Layer 4 of a small transformer language model trained on English Wikipedia (9 layers, counted from 0, width 128). Numbers have three digits each and are written without spaces.
A neuron adds its activation times its output weights to the MLP's output. To switch it off is to set its activation to zero at one token and run the rest of the model.
A neuron's activation on a vector x is GELU(weights . x + bias), where the dot is the dot product.

Input weights of the MLP neurons that the questions are about. A number n stands for (n - 500) times 0.001.
n11 (bias -0.037): 658418589447656535295434717450479508583834477380635485525365312590366575681271227570615145842458814381452261712518834431225737427603589483493605456501501489547398367647481219483393602407586448463550323673601444597482693109156517266740834603717648487378260351687586536553711599500571217695424579457468811783293671632446521082457662426454321294313509386737365477372280490481624293584672
n68 (bias -0.045): 770354436569603432771598508438381639787869460403334516416375342716244556431611330527438288571447562464531479603490538440557184250360657377777651444655397265488168629236510391248394556597525447466221292433593297476740305329573604600541703524621571604563386639364059368697674554572631664768413600572434549285568601574679550357238392669544674413609232506400746797585601697604579506636379
n121 (bias -0.054): 423334517642679428636398405547548636498670365269476846614642434748463296365461400539281528572364437376541448246268488832659570230494633492449560433522257230473427670350771559550900567479436467523364608535415253700601701381758345585414422423521594635562623354502479491643556419484732928538227458654494654502484331302660508312461292677489651380626195695549723582458246359496448264342764
n137 (bias -0.036): 356378543520395323453227409382477619519771244617442580687414376826397668552518680496473384663102682371260518410223416480600449499368920565623264407456403396547578293390616565462386708699640559404457715364607370525491423540445447608648382526610656483597376516498312276674230836337427812279754873498466502519378448221685583376727561362918275538667361707440472596590455557522641484496422
n153 (bias -0.062): 424430570365425535643350363665575621436764483490666507604570253543356251546514487458264463594503601199648486486597680447469525343433522645750458396621170501318354428574349658494533341440484406669506612524685500685511502449598361049442570579436704271466172530826687583513546490511452395595575604463447514617564438704656525701598700377488371571354517575618473301533250522617729696583563
n240 (bias -0.035): 462438686497573434268384535555389442471816352398250535288537452627389279591574712525592447575469591421586488534364691551618404477455681426248571406756277457427244443567558438392349690491628577659188506605397418729512610599393443476649490762480557528242317456332420733631549701522492517234499801418534629586448604454743515435598509582576368675452665589559342483479262664465721409527240
n241 (bias -0.046): 478435456323522495570494803672371430534724429313731372467649484684670419279428458526536337514624749482610358647652781523487616338846485781340624462714299384480275494547479557229493271375568532664294461476582261441489528129611400162752503364396610649111345744470416535456453489512460377883379624546617550575462603631559485354509729407478582666473503521440572368643236205504723756577722
n285 (bias -0.004): 727482414403460469512540364495545528475567413513382524376570510694361737513523360458664474547468797524605460383359643330401460400521587468579352844457063435552639461422433565387396583449441335504211709499583320477583394448655399386433430537368517544371359418292594432674583525725661536551514443510594559617633512524428401654438521376410544636565577605400481547355431604524505614546358
n301 (bias -0.047): 419374282358240164270673319734738628572721457301393620553585475648538366405867346697558412626343663526672297537326563388586394797441467465306551487410504499443536399601509420547616367574547521186664557403604213768421419131242229595666474450411699352168550699564564414717658727608579518663437354453590574484744415531506215395343327430726619583495558747953470322481404483471615414679372
n322 (bias -0.022): 701499213392729601529511628336260664996566551292388621467653463418391311410668737453395502834377783578669217639090440553323429215485416401605779201567476464438334455473522448353680514273520463834094575358746115620434568600306320516637517215685421320076522572530365648507532770692581386374209659842479670642199346413577523274432474389199349199236386150558691604158589514699607534526749
n356 (bias -0.037): 578424441602326428646413535327633360421592442291536420495514465545472649648420401518567223478465596407393602585589727347520459509717558625468510607608279641650478327184516337389272563547539534618448396554540510640507486293781565348396698484516323480604248257655532647487619642580335462674494509351567564651414610462482403476478496476747493600453385826621522633448422508367528766507491
n369 (bias -0.043): 551469199325375278415667378512689494441457339478408405631685397445522392636590515618635465408558492614453533447414662561517424441714631482445428551612732418428400474349453469487824871391634327503586548608388609367419545296563477388617486374618496474418373458485577601513529506378435857522491523608579517576270465665546469408646555347592510506445619642407465472559319556446399416356647
n391 (bias -0.024): 595491681455600630648338657542688613375584710578532532491643414525570362449501379500358199458411466655304403273621557422503569308365339554384466438616496437518445411807624451587536727520484466494466457661300583291400528311401416621613542483713487644375506683536394462433282532558762692390576562585545454540506643552466334456329443367460483390271462535567520568579317677677396606523585
n401 (bias -0.027): 411454550229397636522775490350283678475492343282333520379475425603400564359512604716341585617569552791498483666270706432396673663660524642594592726832558440403335608818461488516329500344754435639427372454395547316529369257458417374865480298599635635371459354275413667569399580321476454431638587553388438671498405428676438612515625657555323627265477618328229476384592814595488242340677
n439 (bias -0.015): 564428104311456563704347495775484597560394471121608433619551415608593646445359414616487492729313415586309403891373475499775680460481638435410561495492184481739652565639554360472468513309429686625562597729433432272777417488298485454439629748437567282473386313348571616869425506482674445485407505393428803550383310470465377669395419606440589511411467633842702816302230400900655580601299
n447 (bias -0.026): 654434459474718448634333483787290549502618452456338656371622618660489396595752643485565570398468519524606468525260411367528250558351781389528406035687756307403403459535517401406572576431500479436333400394467545356475414445580639648620473378731510517388509606496484700552593551586575534522229604469690731582459492619470382537735647316649410292494389469582452596381347682676458465583496

Output weights of the MLP neurons that the questions are about. A number n stands for (n - 500) times 0.0024.
n11: 424643303404592342422597464473411522497566449541449563462532540448565481475445552597419484640539543381381550531400525536587486552472429436462415524503502557519505546540554587503475515485524576441465425515467504472552371405549479379497488651590493548572575477396480537590518377548475586441409665406490543414458441514369594499576651533570491314531463536471596457542582492545522448572546
n68: 456444487445597495438426572566456497443468438463467460470638517511438435491403488418503470419579604436510577447563571453526548548485505546521425413545430486419566535637550535613471506490367534500559577441450485467527527537379497510496456459507443572448527506434474472492506478509509497576673492448494461588559566480572578464576495499537454380501502492541587431400570660490457556467542
n121: 494505547423479515450555413456620459395495481539510422630472502539554517482422593507476581559459348431473635546430484588496434516423514488557477567546597430485553554606468541530454543473491549527549438486507448562583406461475386492562418529527532413482523547616526430578532559575509475459691444472620387464495633467394560498477481445396508422405534511527548438420498498585386492503475
n137: 417451425583521405522524454583460482401493523487544498521647597468487550507577450470586440576474445604598456533581492517510399477505513417475664399455418380548475444606536488480485541539604497526423469546521449419386494523509584495417472414490491395485574380499490508453536493592544430576482384555458444547493615462519477527571468504505546596522564376556598544540506427492489543380490
n153: 451365503515512513429519486468478475475445465466481498392500611496568439614576457426572532462524487523512480602503489515496584471551535524452579526482539536461476489393452513490504509483524625427502469507455465541451509479540475475520564543547456592495576467443541468427583464458568402520407534442509547441477475506375452481475493502598587566530483460477533592493532561509478534474530
n240: 449610556495544557547495414435491441499511548507495391525524587528488471488526385427541518480482460494524591399557466520527507428474502429536491448495431562587486606581524488512559492550467485453506484588430523552408496504560569571583446409551634520439494515557534569494411524498508506409435441392523514495523501518493559436489602473433389576543548492538477404495393448387547559455512
n241: 543505575583466483498561488559451575542422508557545493405551506518495546462445520533561520544545508616491506533528469445443602518409462421478464387491476580511528482475447665475480418472473476432483559510455528508444494498514532437438435428451592361663524499526524517475468455465507449524551574596531458406459433514430540515545586477396538561528491603485461458359472549510491475511525
n285: 449336513536550545497480525475481416505432529454544554545484494525511474544442597554442522466510404496431480560492476551497439465540490530461504475520560563497448522477530495493501354598445655440482504465483593499512561565525553517468485559528499469551463419575577479415555460435518474451523504523456495517453524469447474589534502494473510498495452461462508445568493586537504498516524
n301: 409477472367465552452533579536515462504507523615541523487544459560516604513545393462628630452566497480523450434436361529408587488513533534642562513420570343570532536496524335362545424479543515501430583523541583453430611465541419532481557506557466536532508375472538571428415381485549393406508489542539471619555402372536459531517533468544514575445590406506553432540490479481481540465607
n322: 638979308526459586386443552554473554490437548461435470523502426476522509567421524433456563515441521501458537486512488476425562518522437522474500515539324517530464409512458480447540485504449492545536532447495477569502426440554518501520531404540562582549505557436458469490539496512508488546572362530496476607564439472546491534494487386504532485467516505445504486498535530512512503543571
n356: 408448606489479504453461579484447503580479537499517617600397509437462431589401609471468510590461494462545518508455558437544516422509471477586453513521544494439445607585550496508549422508444510510554461483424506498564529556460513570538485496466535532543525487479485423429570536519585537401568423561562514455435416545484502552545470479437445437535473501504490494492526540551497474465448
n369: 568306493539503589430541570542522475498408528448474546489416541535529496494484511486524432529493505449530488549510541459533446470479567607423477445486526475503480482560513518484543407566531550470456539498540519544542501535521514563505527458432498511510500546507521448417556494465494461502481512537503462387514549486469415531519438484448517472536411505513465577476532514475597568607427
n391: 525316435521460546466471520498447480493424513503479471554434482446576444607469533522524525481583452563477422549570552469501477521535513494561493440519579573443576506490459473466487515521516501458485516371559607561460495550512485437477530586497486468514552450552461515473517479488443489472671478524531514472542555559530566469509472485493473463458486392486474549440535468536510452480568
n401: 499458478494466477398450548631505519431442393419559646549438439543625520475494433413607489439511458543493439494581495457571617530488493395589436504487489472503472467500509522465625472424542470447584466466495491496470459464483529473442413589513563592517590494526571491612431516423540514534484413478437611505492514521510554523602511581427585520483495495505508542458364446493462617386574
n439: 563621494478498497627501579555454501521527556499555332567585382586450454530592382499509393315528458528465423531474470391504512447559474509506523555467599592525413450393507396504508547583530433528538473475455434436459466585441613578507389509406516477452581547553505474629535498556613542448421390449559515465520603412514473462561501483466508485549467536419523392477540467450484489611535
n447: 467555546508502497502459564413444505506549521583496481554500534445623556552517437576495519427496481466480475445441463547606539458489432595468459510537497596477457525533457429617467516455482626473458475436602520457433470461493525481488514590486544502515574498502510502452471471563413565448586480596519405509520470457520476535540524425410497523521410474492531484517523568508372519457486

Each question names a token from some text and the token that comes next. It shows the vector x that enters the MLP there. A number n stands for (n - 500) times 0.018.

Then comes g, the gradient of the next token's log-probability with respect to the MLP's output, scaled to length 1. A neuron's effect is roughly proportional to its activation times (output weights . g). A number n stands for (n - 500) times 0.00077.

"ing", then " be"
x: 532864563491507491454541501547548465479525516551521442513562542468477442559490518462391579432517400511564595478458506491599470496539391542474520497543464484506523547480497483546462470418576474388537507523521552524503530527535541424467502524417521430533531457528527459404507443507516534467489474444405457441517492446509464515467541496454526475550614525495418456515490464482505458536504
g: 633304481481291654466522366568568468678771664488488689550635521573239386655479533557421387490288644428519452446345586441453376348670490540190698378507381417574503370608482512456448601459558570478538494628475414350531569464439363500497460653600451533526461263602371644502811441570524441615546507501427434784400460513568434593594529571393291708580476427569541484412365218486582380509764
Which neuron, switched off, raises the next token's probability most? n153

"y", then ","
x: 490847547415450524453528448432525527489514490546527405469468568521489495484506466546559456454514392471460592568551505493559522504517454494442511556491479587484490532447464404535473474466510477513538497492454473537548537516536556461498571453449438595548511433452519496554477489411452524416599495490425440468575547441462508505531505553485586575460504506402433485536453572479540451512476
g: 465587632620344501361577498647494461536420474344651495554393378635627441494313530330472709436337374552580659393745503364426611484147468455507431478643616600516606594417741392362390390575652415411448550576570687666469330536532631439514433467628486413479568623584270420517499658536399486504453487363596662430583536311699613638458350441562555332481150569562412619526581502454380667587268
Which two neurons, each switched off alone, lower its probability most, in order? n401, n356

" P", then "art"
x: 529925493461497493498470519517442500558508547480526476411498497440522503500493553444400528442551544555527545548506467492512475460499416386503447524492516492470468469483498539495523451476462532535530520469552472545433512539476578447541483478493514565503462524508472539403550429533516514406499480523549461442539460465433523563545561474515510468450525510431493425535463537460519519549541
g: 357494610595397684540251512601597535472602566495534592431529427511581396360367523408628430596224588553319473533428324674562593295551351497577384449441513474746499472350489359503632237263428396488554453590382477660590457458388415776576510664525430500441535696661612475659525287475316542600469514260473425393575330504529562717701391316428533707492489580457626629750549497470496527443650
Switching off which neuron hurts the next token most? n322

"om", then "e"
x: 444857500543510456537544516455528408491486597536512430493485468475518440510469449474450559464483483449530500439574436511516561451460443490480478606447489472423556451540442506539554492483509561442578457519526445548492454461511399507505473531444445443557469586564454476490507481452508549564455447446443484440540473501557537552435520503517618496556455488551555545582464509479578470519485
g: 392451305533225485397352356380312663421643553393504515421295496549555470679578401427462517468284455643538363629567364503502750565552663508413415546656418480665650514491448637683486641374425608458400465562352423246492514584745549534529410426389390513531415418426561359529408659450532591676573403725595436517223377459593475526580596427776494768386470545591498665364599636480354468670558
Switching off which neuron hurts the next token most? n153

" 201", then "4"
x: 470847460402512468493541564478495442473516481501472433548542517428554568493524480445440579445583486485522499514424498545419515538426555469462481514379577489446492476460525488421529546500471502508555449457548577517493480556503448543452443523532461482516565468452542547463534453513467477526571491437569513392434575544471557524570475440499555507520481488394516422592517521464488499556522
g: 453529418529718482548351662410602374527373441628253546562574506516472336407393315585610474225405436330532629509441688291529589340368612384524633497491515627500491546550586456478801557524606491475596706574342435645697480430406449705522777488311582637434218756568390577415640524624417399484506339540535501470310548548615464607346553419504497461214702461533434459557578494340556469524440
Switching off which neuron hurts the next token most? n369

"ers", then "h"
x: 539854532437477478496481506513491471423478534563561433551497523489427608600458416445472580394513422591495577512522462525536492492457481571525521583487478478432403507430496515551519449468457545500539473504464572518529459550487510470511517481477494488544513480534498543530449481432539494436514526519383486445517446441471544565416444540530471478484476515596515462560450493460441560525493
g: 319338417417320424460453383423322586383594650531509667291537511314506624583527412524312441752634537620350333638421531482358458861739783479424542493688352686468592576442451512546451372497650526486516388381438461463551510344481529556582606506641515362306264559428561434532576693420539303535537495550466344698413399583648580534370642505495497633442628640565395634493384405508442336619636
Which neuron, switched off, raises the next token's probability most? n439

"t", then "ur"
x: 522783544483521374544433533533498504502535451492535569479487510536495449546505509522506574382477460497574539456568458484502501450439463344528586533498528434474463615480535460467568528445485492535498529493522481436503518536486523522482509534497516491545528509497545470393559410528452427424545426519445461360537497522417535487453440578535541444575460419480586518546572593480536439482487
g: 513497761672371474585541534397637344418388478228554402393692520713412533629327621303478503363695400383525845475459653537377586416305560632580528364340633610401423512403528388451624444538405588718462408541484406508529505400401560512435475459503501569475265574488522480520357496723402534586422531360727722341526342659562699564694520458407355391433500605687370419545515311492499569460629
Which two neurons, each switched off alone, lower its probability most, in order? n68, n121

" an", then "al"
x: 453934472497544516533487511554542407518483540498512384450519478484515542488498482466560531454550513481515512465508521491544454414498476470496459546528469510528436489512533481455473524443487590544457511533557494578520464495462487519468477530521508492396502545494454543465461440512517534494491465473471528458512518467350544492520401496469530540560540500437494495509460514531578443510509
g: 594448549349524636617424588415482644744476708529589450650421448399594520361412685350556710594515268576482618566372433672558554471392546573571314535374550388493434749316337471463664324648283441465451480597673438423556635568513338514320433500610353536503644523693604443335308385509508436497542238471317431498611392348526467580402663657456461367361380618663539510569522284525684499505707
Which two neurons, each switched off alone, lower its probability most, in order? n285, n240

"k", then "i"
x: 533867560528491503507418475513492519436469494522421517533529498483496583617502419400487463420483449585515590427558487455579451473516503421472447529474468497506511496441544550537513540457487504462455545533530511523455506535550491543460502542497505561520513532555551477445466448532505468438520519452385478366529542482423456550533508495519532430597476485533457445533528516530452480484448
g: 234435330506434458595500481512437465604534686437586537318568492405445608622445460403529278633514501568808451600496387525367554616555596234463367418581448400475497542816296583497287398409487382479437604434487432359525426376429357330583606539467362385573535482605487717340538508481526532583518593496357596673472615831408583474583689539515682655510575452831397617293559297547500424580524
Which two neurons, each switched off alone, lower its probability most, in order? n391, n447

" th", then "is"
x: 480920546448545481479449548490484379512520530511492477472492546508498523565476512492440506533480506473537523528430529430493604475520486434531463554441501531453503469499437462516483488428522554406447433554518480523515419491440515482529490571493479474562518522535535492514423507494537485520474509444460559465521518520367593468476445512518490487499478554515448508543550490504544520547435
g: 425469431491486233563454398449433594401459435310430549474353340600579692507315399549542281473547562683419461743273434516561452424389393589730366546468424586559453489357638442665495466576644395389607484611569570641653378421590375555469439515576554430451650421599649518825699463494504446638419553379525699592346334417558546351529531469575350437435434523439633908245487583398610466678506
Switching off which neuron hurts the next token most? n11

" S", then "id"
x: 475983519519527512525477482499431454469527537517518439452473533509449504600477472477520476510482571535471525501470490471471491455525484515579474560480467493421494514492502524486478541485428550455490534490536460486424519535494566557511470497492485545517498531514491449473490481504487520454573476479520486495519483449412499480494505503486479478539462513549487467587417517494493434526460
g: 448526532477550444586720624426518444390622613517482501433595459632581686473549361360620381576591267360569585616480604764609435541430413460432275560432470589321460555706449354610255396582511499574496268737490531539433530388729489590593402492512610525449340259455585443560417267295744337693365452619512309346612465400549469691523453628593447416686456529555680559428366441581434593473292
Which neuron, switched off, raises the next token's probability most? n391

" c", then "ent"
x: 507984536544507526515500440460432420495547527520463478478536522545485519513543508486490538443504536469529533546497486479496485477502491432560465524508533503466490437461549457483474511470434482458508466488537493501477490462499565514534497420447493501496482543488484506457498438499532526547527479464470527560473436464361595468513447507517539500521478510497494515498500502504530450499526
g: 332612584632419420539454406472560647404697672467489365416408562427644696375458599588344680522520449396412682315709375565628199427533371409467404235609749539472612560542560616427538483475346656495316335484352355442411466476475551615466515494585475454604595748398636460458517365655519386557477382563557350498430608555479613671326455713673556445535420312738667414447512647549378378330485
Switching off which neuron hurts the next token most? n447

"d", then "'"
x: 513918498574490503532468485506484516513493499552488449506449582559542516620477463450521456427527500492496496475533496399520472543521424407458524538477490498479472507477518450512428556504540487457542486494513467525430538518496533438555564482527466545523449540451523465432497502531481467551499435481458502495528573526354524506473536512474491539508496440491467531522486523447417538418552
g: 439232464547463578580586438664481690580470471406492678648480367610514564597538401533303286696440590500452321624537509319539468285623307513423598380501359585636315619491465433354528538582482599482359573504394338452520638373514430414616652470588695588493286352311471418540698720413651483404369741608704615707353378467564612519374487505503260566381645567516492446304503434603459540533696
Switching off which neuron hurts the next token most? n356

"ed", then " as"
x: 481910491525522460557526470533491483473475541582492426558424520515506480517523472490534523452531407495481560528453526448580452477522492526443505529495463470503502531453457528460479496524435608516484514505468506496528451509498525494466558472421488399517576455474470492481441444519463460536530429522445531381497524530462543560447441500501536491582584492568480502573519477557446460506446
g: 501482592550771257727477372510630641649536452565667454442642424407391388423486296563456385399474599411435507538453489526601521473806606531412529528670434411480424481399309442374390396491434526646679451467376503374552547476394590748630589486455486458293759576473526658579393387653339616470566646534508580366578537440648533163584550368613213413802422519437395434582418450373499397558607
Switching off which neuron hurts the next token most? n439

" b", then "o"
x: 483937524478534522483483459486483444525563586490478431421498530510489497539535487465548514489528519509537598486536507431497471454493518395475465496491516472436494471502496440511459516486431564477435499520528547513481458500489450533519453566468485529446496531520532516471412493470491507469532485479480512528508451469386596462500488465506514526529534557544438492513521532518531561551373
g: 697618362363359468607427659422556642451415325640714653431463522497670479468353685536351345282583465408509500336596525309410586426712615421676473513321639584436661402797555586492610433529297492664453577452557476373386546565627543436554547623581440373512611486517617509262384464484282370465557407657433508468502568417481773590667508556344633426691519479264342468382441397597329468437599
Which neuron, switched off, raises the next token's probability most? n240

"$", then " are"
x: 404770542529446455550521459514544471563524513439467520498518558541560457546416517534598538467456421430480528410505510517448487515418380533494511559556550538443477540538544555450555522501535471470468489442479546546405467429566471519486558489529489574482616493528454502518433431449426547502543433446487514417495505525435556417573458569537518520563513501504470438593525462426358501462576
g: 706384505529580529637629537592565329489479282567585570584407388597475564545387449367359337543403468483495565476426363567547357335370439560458704564589332451454142664424572681703322577439415587585474474525471526364511430352546428634462299555599519537546631469481406505870520574681494628353458484533430565627515376433649120441393470584779399601488619533473658529523535256424487645528561
Which neuron, switched off, raises the next token's probability most? n369

"ant", then "."
x: 502871450534486467537466562465476512531437464518482503497417488437516516515551548445546570450536437497494634503503536456537435504489470440567414508460559438533464428470473507528498534440562514473558502480457493432555505516507484495513500459502513454537559451500467497504545512444446510450557504521395484356549454519479494488538450509557493475624518545546429466576556551499481431530476
g: 437451695377545615440306645570574241665619653636568589521423385620499454478547535440510650601341487307523599343522439545277530298308627593661469404436460478578504658696711452384713405665460412629413865410556599471377403557454479489455483708401528717577566514508647515358676558495600623422416490431290338467457377425416387588645510537324502392415414429627544361453406688422414431348430
Switching off which neuron hurts the next token most? n369

"c", then "op"
x: 516888536495468477551501476470529481480486482565444489472488505527466581535484457447527412452458514506500560504524441512557486486496485512497467587520462479440595538442598462540453525483458503473454441500490543432497407435482494572546500433477472560536466570501500469447461394466524551528595488469418538480514517494425561521432481457449511498574469508531533498578537521475595426516493
g: 460501521321601609451263442659443442607372467524364649588531292520423668502484367533515414518419504631502455290587429497404561542366540636464490444507242380448679407465323653608464386407563528524811656307333540744486498640440656541520346493476409449507635482697627711591508363353598502560611473569300382618518596545420344500629492523413438708793434232289592482365682584511547469500563
Switching off which neuron hurts the next token most? n68

"-", then "he"
x: 484908465545503470449495452460438446472502509510461485456447505540529483509508563524569549468437532543513469494517552457464472494453515463481508539536509460466463537447506532461501510483493483539459448422514448475429522481512590516576485489451509525495497480535448551488441434507485521449599512468528514461506558422407612559458425439562551478579521513542510480623498461535535466510454
g: 435632482357245365285403471355649527422766534685743626652412709398427591651391357317324582521446509583539575556402565357438495574525470719737302497529496458552502459449550516551481472434377529408603524450553658516656502372537564662419383475626509504550550430391428311700389451414403684554581360507448793415637430547295584478415641468204573470515630459404565475628417620384613304407598
Switching off which neuron hurts the next token most? n240

"os", then "el"
x: 449797539551526540477560510549441495459479585547436511523465540599500432571552473446439464411524399446583587452522446407511511524443464541523539465486481529452527527440503535537543558493432579440550449493531440571487446447538466584472422477471521490560578544492512479474456479476513479488527463515456390491559491468386566493498453551525534508598488430506507529549516495449508363441546
g: 511553528553493398522432288489436456609746511807479462325416590538429595594458468642582610504452633439453508575797325346551322354445345628317435528586518467410650717473494491560348565471252539445384384640483739395549473539470520272710662523377722399428625471478482467651668291531390384340765526354525553621428286392539559552633592488522364519381509495447554739490361447461394595512483
Switching off which neuron hurts the next token most? n121

"pp", then "l"
x: 557864445465493524591535530550565438520530524515472499474518604506544523456541434436457511483470491559529532495516389444529488465529467505469450570446485577475606506476515569496550488480550538562430497509512489488496499487470473475467475515451451462464478515456521501404467403487526462445501528508499432400543533475407545510511442564487614432518462479512512457554557451471535580420459
g: 555519537458420412389515656320108486603582618394467477448580279403459507634428484477580684349430451533388577442581364536408491622343219493595360625527652509515690704479464578617582413538465583598492375421577726365504680609600358552501405419593445350301413398590533849400593478371476611486339613608576400564667484501662502356475684519501562374423680443539219578526441657505612354433530
Switching off which neuron hurts the next token most? n285

"y", then " le"
x: 521884509478516532463421457401493474514466531582466476502440529542531521525447540519539490422494438519460545495544481510517503452517480472478449557456526564531469527536519456479496544490534499522505445521451496497524556534463570522484538475514446531584469496460499499503448459406394597410618526485426452378545500472496491483545411548534535525527511485515441507593474556488481437483445
g: 463529535541297683481540397413449419362492454764393568697463549581489456504498736388449405578708685411504423508331557410376458629468634601395531605305547582521569528523322533610468555395500651534415178455440521415654647541638632619570713410591389433592403517591470271413538169600529412488509478549572456518288667628401680725472539465283529545436439831417484540408412396497498298445389
Which neuron, switched off, raises the next token's probability most? n137

"k", then "w"
x: 525845556556520472527411492486502514444455568503445490485541486412545484532528433501463488504505454505519478426602473436518507505477460433473458555477532565451496532538444487514549490517579478485493468457485512531456537542560534474482496507540498605537454531579445398451472451517465579431552559438452473382568500532520498511489517533466531431580498389456487486627514475576418497440486
g: 492504623513420563355422272494475419486624560542712447501440577725543345465335372509609563547365406453498560379438543496314526456671353645569569660668663615643436657544357553545409587677409455452796307499460447434511687342577569544689315645595742506469565429433257325581472567610576427349583570330541469597537560662405433404404737658501368409428309490626287413374491402328424578581353
Which neuron, switched off, raises the next token's probability most? n391

"t", then "ion"
x: 537820488586519384514480512531531516496543460498429511544463498558517470536464512504529540447481487480549524390519472467530497445558516370486472590503522412444458576476491471467548563456512516482487437473504512509543457476543510507497501479507513526603498524453470433466482444429438566504514427508451498366503491478517602460511427582551535448619495420468595521603541568470482447466479
g: 422564524537512525366355659582559376488500479519411481538411587467380624510366311549420514672361685586534510366492267502354295632509395393405287510614331545566483589444595519455258212537496622615549300424752614511708397631624568528593641667423516469573545631507648253360673360361321518366520489388564422626602417404300515623532530570489508558594433447421649721554689728443475344644594
Switching off which neuron hurts the next token most? n369

"r", then "ish"
x: 483905530509541528507404462549457490500475590511551433418452568491508510491457444469504491464569507517533536547516475466485474528451412445507545530435590498501473551508515461453424447564479515470580483476501521550502487502479479568506491471460494508496454485494591458466455516510534411565480440478462483495615549424409529537485467449471469481466496512521546522487542582483521544437503
g: 662548560404546544488488393517320588575385637421711636413414619415717354385276618458482575501546564594574442614330792551633504419341517555595490526492692605507574529500465606575350574370675341418458399489526340400506581584574713290581484390358829473521625433481452440523494471730352532303549468445261541545503525511348344503551732519394569539359777453390470436299490540476361556485222
Switching off which neuron hurts the next token most? n301

"ill", then "ed"
x: 480875465528488517478449553498576441513515505504549452453412560442553502529517486538523492568554452447456574583515449488514472532440421505515468480443540500535500393481531460589495474498543475532554517439613452511498534502458573491492513448541427478500530424532516463411502474524407507517501483474402454491489492545448545450518491558515506572495462549459448459522593435425540529462522
g: 457403417396140603709547552578723629544505343560379605587477492543611671372439653435554579439427372614481759718374544358488442467583509483471615552529466455705367347472465534382518621404338499643623485560502509525552310457272285539583569478462556430436505373353234301639313655669529580509461425408524318440435556526518599417487399573737531609474239492665651549596632651635380543400392
Switching off which neuron hurts the next token most? n356

"h", then "if"
x: 501911544512445498469456504587561450498499536506519411433457533545443493511516469480572444511486529469525496503498501438519544495445451495491444589497480527417557490565569472528468448476539491437506545462518483511504483497469497544574532501447463506499474529557565485446511452460501509554492529479433459490591462487361516478497490516411532464546488491558431566532493469469483469587453
g: 464496392330575739590387567718454522432533367639488349522366469627417617393488582569586546559592392373372483261534647417486598511342318438435384435479626405441622324433681368508491435514682356536351557431439541532481313633777635449550598736527511519699554275278392535496487595484533403431726683501547465493326546604554539455527265438561578534626408548489698788563568319559612372362301
Switching off which neuron hurts the next token most? n301

"{", then "\\"
x: 463773551446504547541562505581517439543493529454499420461489504503534511508477491427596568467484471462569502470433500475329458480467400449536427617552434462524540568538560552494467502451529560552470519481463546536423530521513513472454524523494504569508501497422534517514467411491459523465532471483614519418472553550378576559544477509389506556510577492498393466501489544409484436516502
g: 447671415401530605661536549379575571390373499390402484516448436396484570437419485525606546616581383456431560419485498338548641658263403496559468691565689280594578366406341547702428561516407247298423547573493620943480507494523588365444621532518610547621554319676533383543568544400563562344490325581436449496364402466204722326455571568550305641725480451663736535558481500494427505330559
Which neuron, switched off, raises the next token's probability most? n285

" and", then " "
x: 496881460519488534521434449493526453455500546530488386547399507521521556530507493540555477509493421547499500416538495508548464429427504513538437577488470519506507510497523519459424568452546431437526543550448530537525485527566546494415554476526378529478459485472521491429418461457468527542525505473577525522504527497430513470506476472467516543552556505574468531551473493482473495543365
g: 529455464502358614691297420671411633450553658242504754371527644515547601329437366691586343692511587601306390619542498492364555520776522527434476356684508603551434420526399367317465654504506254468495409686369560388356475693549400558558507580540523371549466587408401387460521614339624287436324486471588289653313569476443549552656625275637497608352530559581506640617403639515602373484502
Which neuron, switched off, raises the next token's probability most? n356

"ar", then " Al"
x: 493853544561471478443558466568527528418499489526472400496518540435462461550479462446494536421581500580574578416519493539530483552513504500417406538493534489478541462479485510651516478464525517434519468410467551498479500501537557513527492489529464545507535502431528561502435416483553565489528485493412451432449508474523475481520498418549538447561448449519475424573490490434467495547526
g: 570476375387430653495627503434394583358509352706274603645730392407552427506500595362552358708440577551442472562482692567610375319462509396480385378608530367690542418546476541656552617603562300539492474459469624522548429320441317488457577432490789469491540508356286537717451590709571694386417649483576665435383524452636551370464594266463187645345557610329301572441542460678391572595503
Which neuron, switched off, raises the next token's probability most? n369

"ic", then " e"
x: 493793516501535480456439539542518404495532483435467566555503511565519459516498465496414552408551480479568627480440451527553540469388464433529503504525446448476505460493555543564555508425502558435444525438545577463601456518533474586503449417417511459540506547557472533458497426465569497487422474510484481406515492488408540590462503532500584477499462530500493533582507586491461378479524
g: 572603657522660587320251416551548415300443566598496386586411528440630647569187638771576575468532511422480489445586550536380531715452493548550391523582671548393617525471539589642447483489609508478611427509451597650507451609435592353176432576469560739456521426588421236490478410349411540282610576430457421404536506417368717734598606462556594721403692299480256413427538359410315383431485
Switching off which neuron hurts the next token most? n121

"id", then "th"
x: 399868516526462495529559468479531451437492527566592460494482450456477486581472464528544514467505391455491507521605458468527493543475426503497509574503507493468534490565471422535460523493520483431492496469567514489479532397570502510502548394516419515477496484533532473407455493468480461555485496467473482525577531508378614509459446573590497526508487464546472545558536502450468498484500
g: 422496442519580445515480588477461596640704464697680329339596308501390214388405689448654496275717489459488349540464594702407515467476625575320272412524522648458377568364601476366336277624662460667558625419413584505409259473380621533359672431650403556432589508560672605453517398542507552392541436304444448420498681514385557565593637467608413562451622676359469544451521282503636412696691
Which neuron, switched off, raises the next token's probability most? n356

" t", then "ri"
x: 501889579466487502535476450509524464550552560573478452475496548468517494540478448422493541537520518515541561471535525482533522385477394431498529544493516526466455525483454482543485517437491555439511468521509502480484517499455551483569515484467453524599486484496558527392445507469542541486515486551559483471425471389375621532480452520519495493486417522496478437529501486471499495526433
g: 522550504502636467654708718376597455585252409698353541502481558428390419483451361481500492431522595511652663516735527411415448466652548551412415426706526197175472359517519532292379370366558585397372712395445396464613404563513639394534767594560509655493640441491472691466578480592451594384500469625647390329571611608448452257490483391561584385436618597537443518220611698610417361459455
Switching off which neuron hurts the next token most? n391

" p", then "ol"
x: 556920508425534488514473497489447489559495578456487473445517498490536484500510513459534588479499525567551552539507454460498489434506421452448487570502476572464446488464500541480489470401476531523453496479510494546523517500500521516542481490486488533495481544477528582387479471490491482514459450518527500468473425459337629569492443462491563510489447473531500488515511526512487518499506
g: 568552266726521588357403495452488544360490659206435408613627472564591323572508639574417668410531480547570584432582445548364714427580542429864408419539510531483631481541672655489444356307414424504449631490628519360441443716475403559559578437457650501572635464517430300563815396481492429372521618457569684668518365382525563596574525244246361550398459371519289596557288422410482400502637
Switching off which neuron hurts the next token most? n322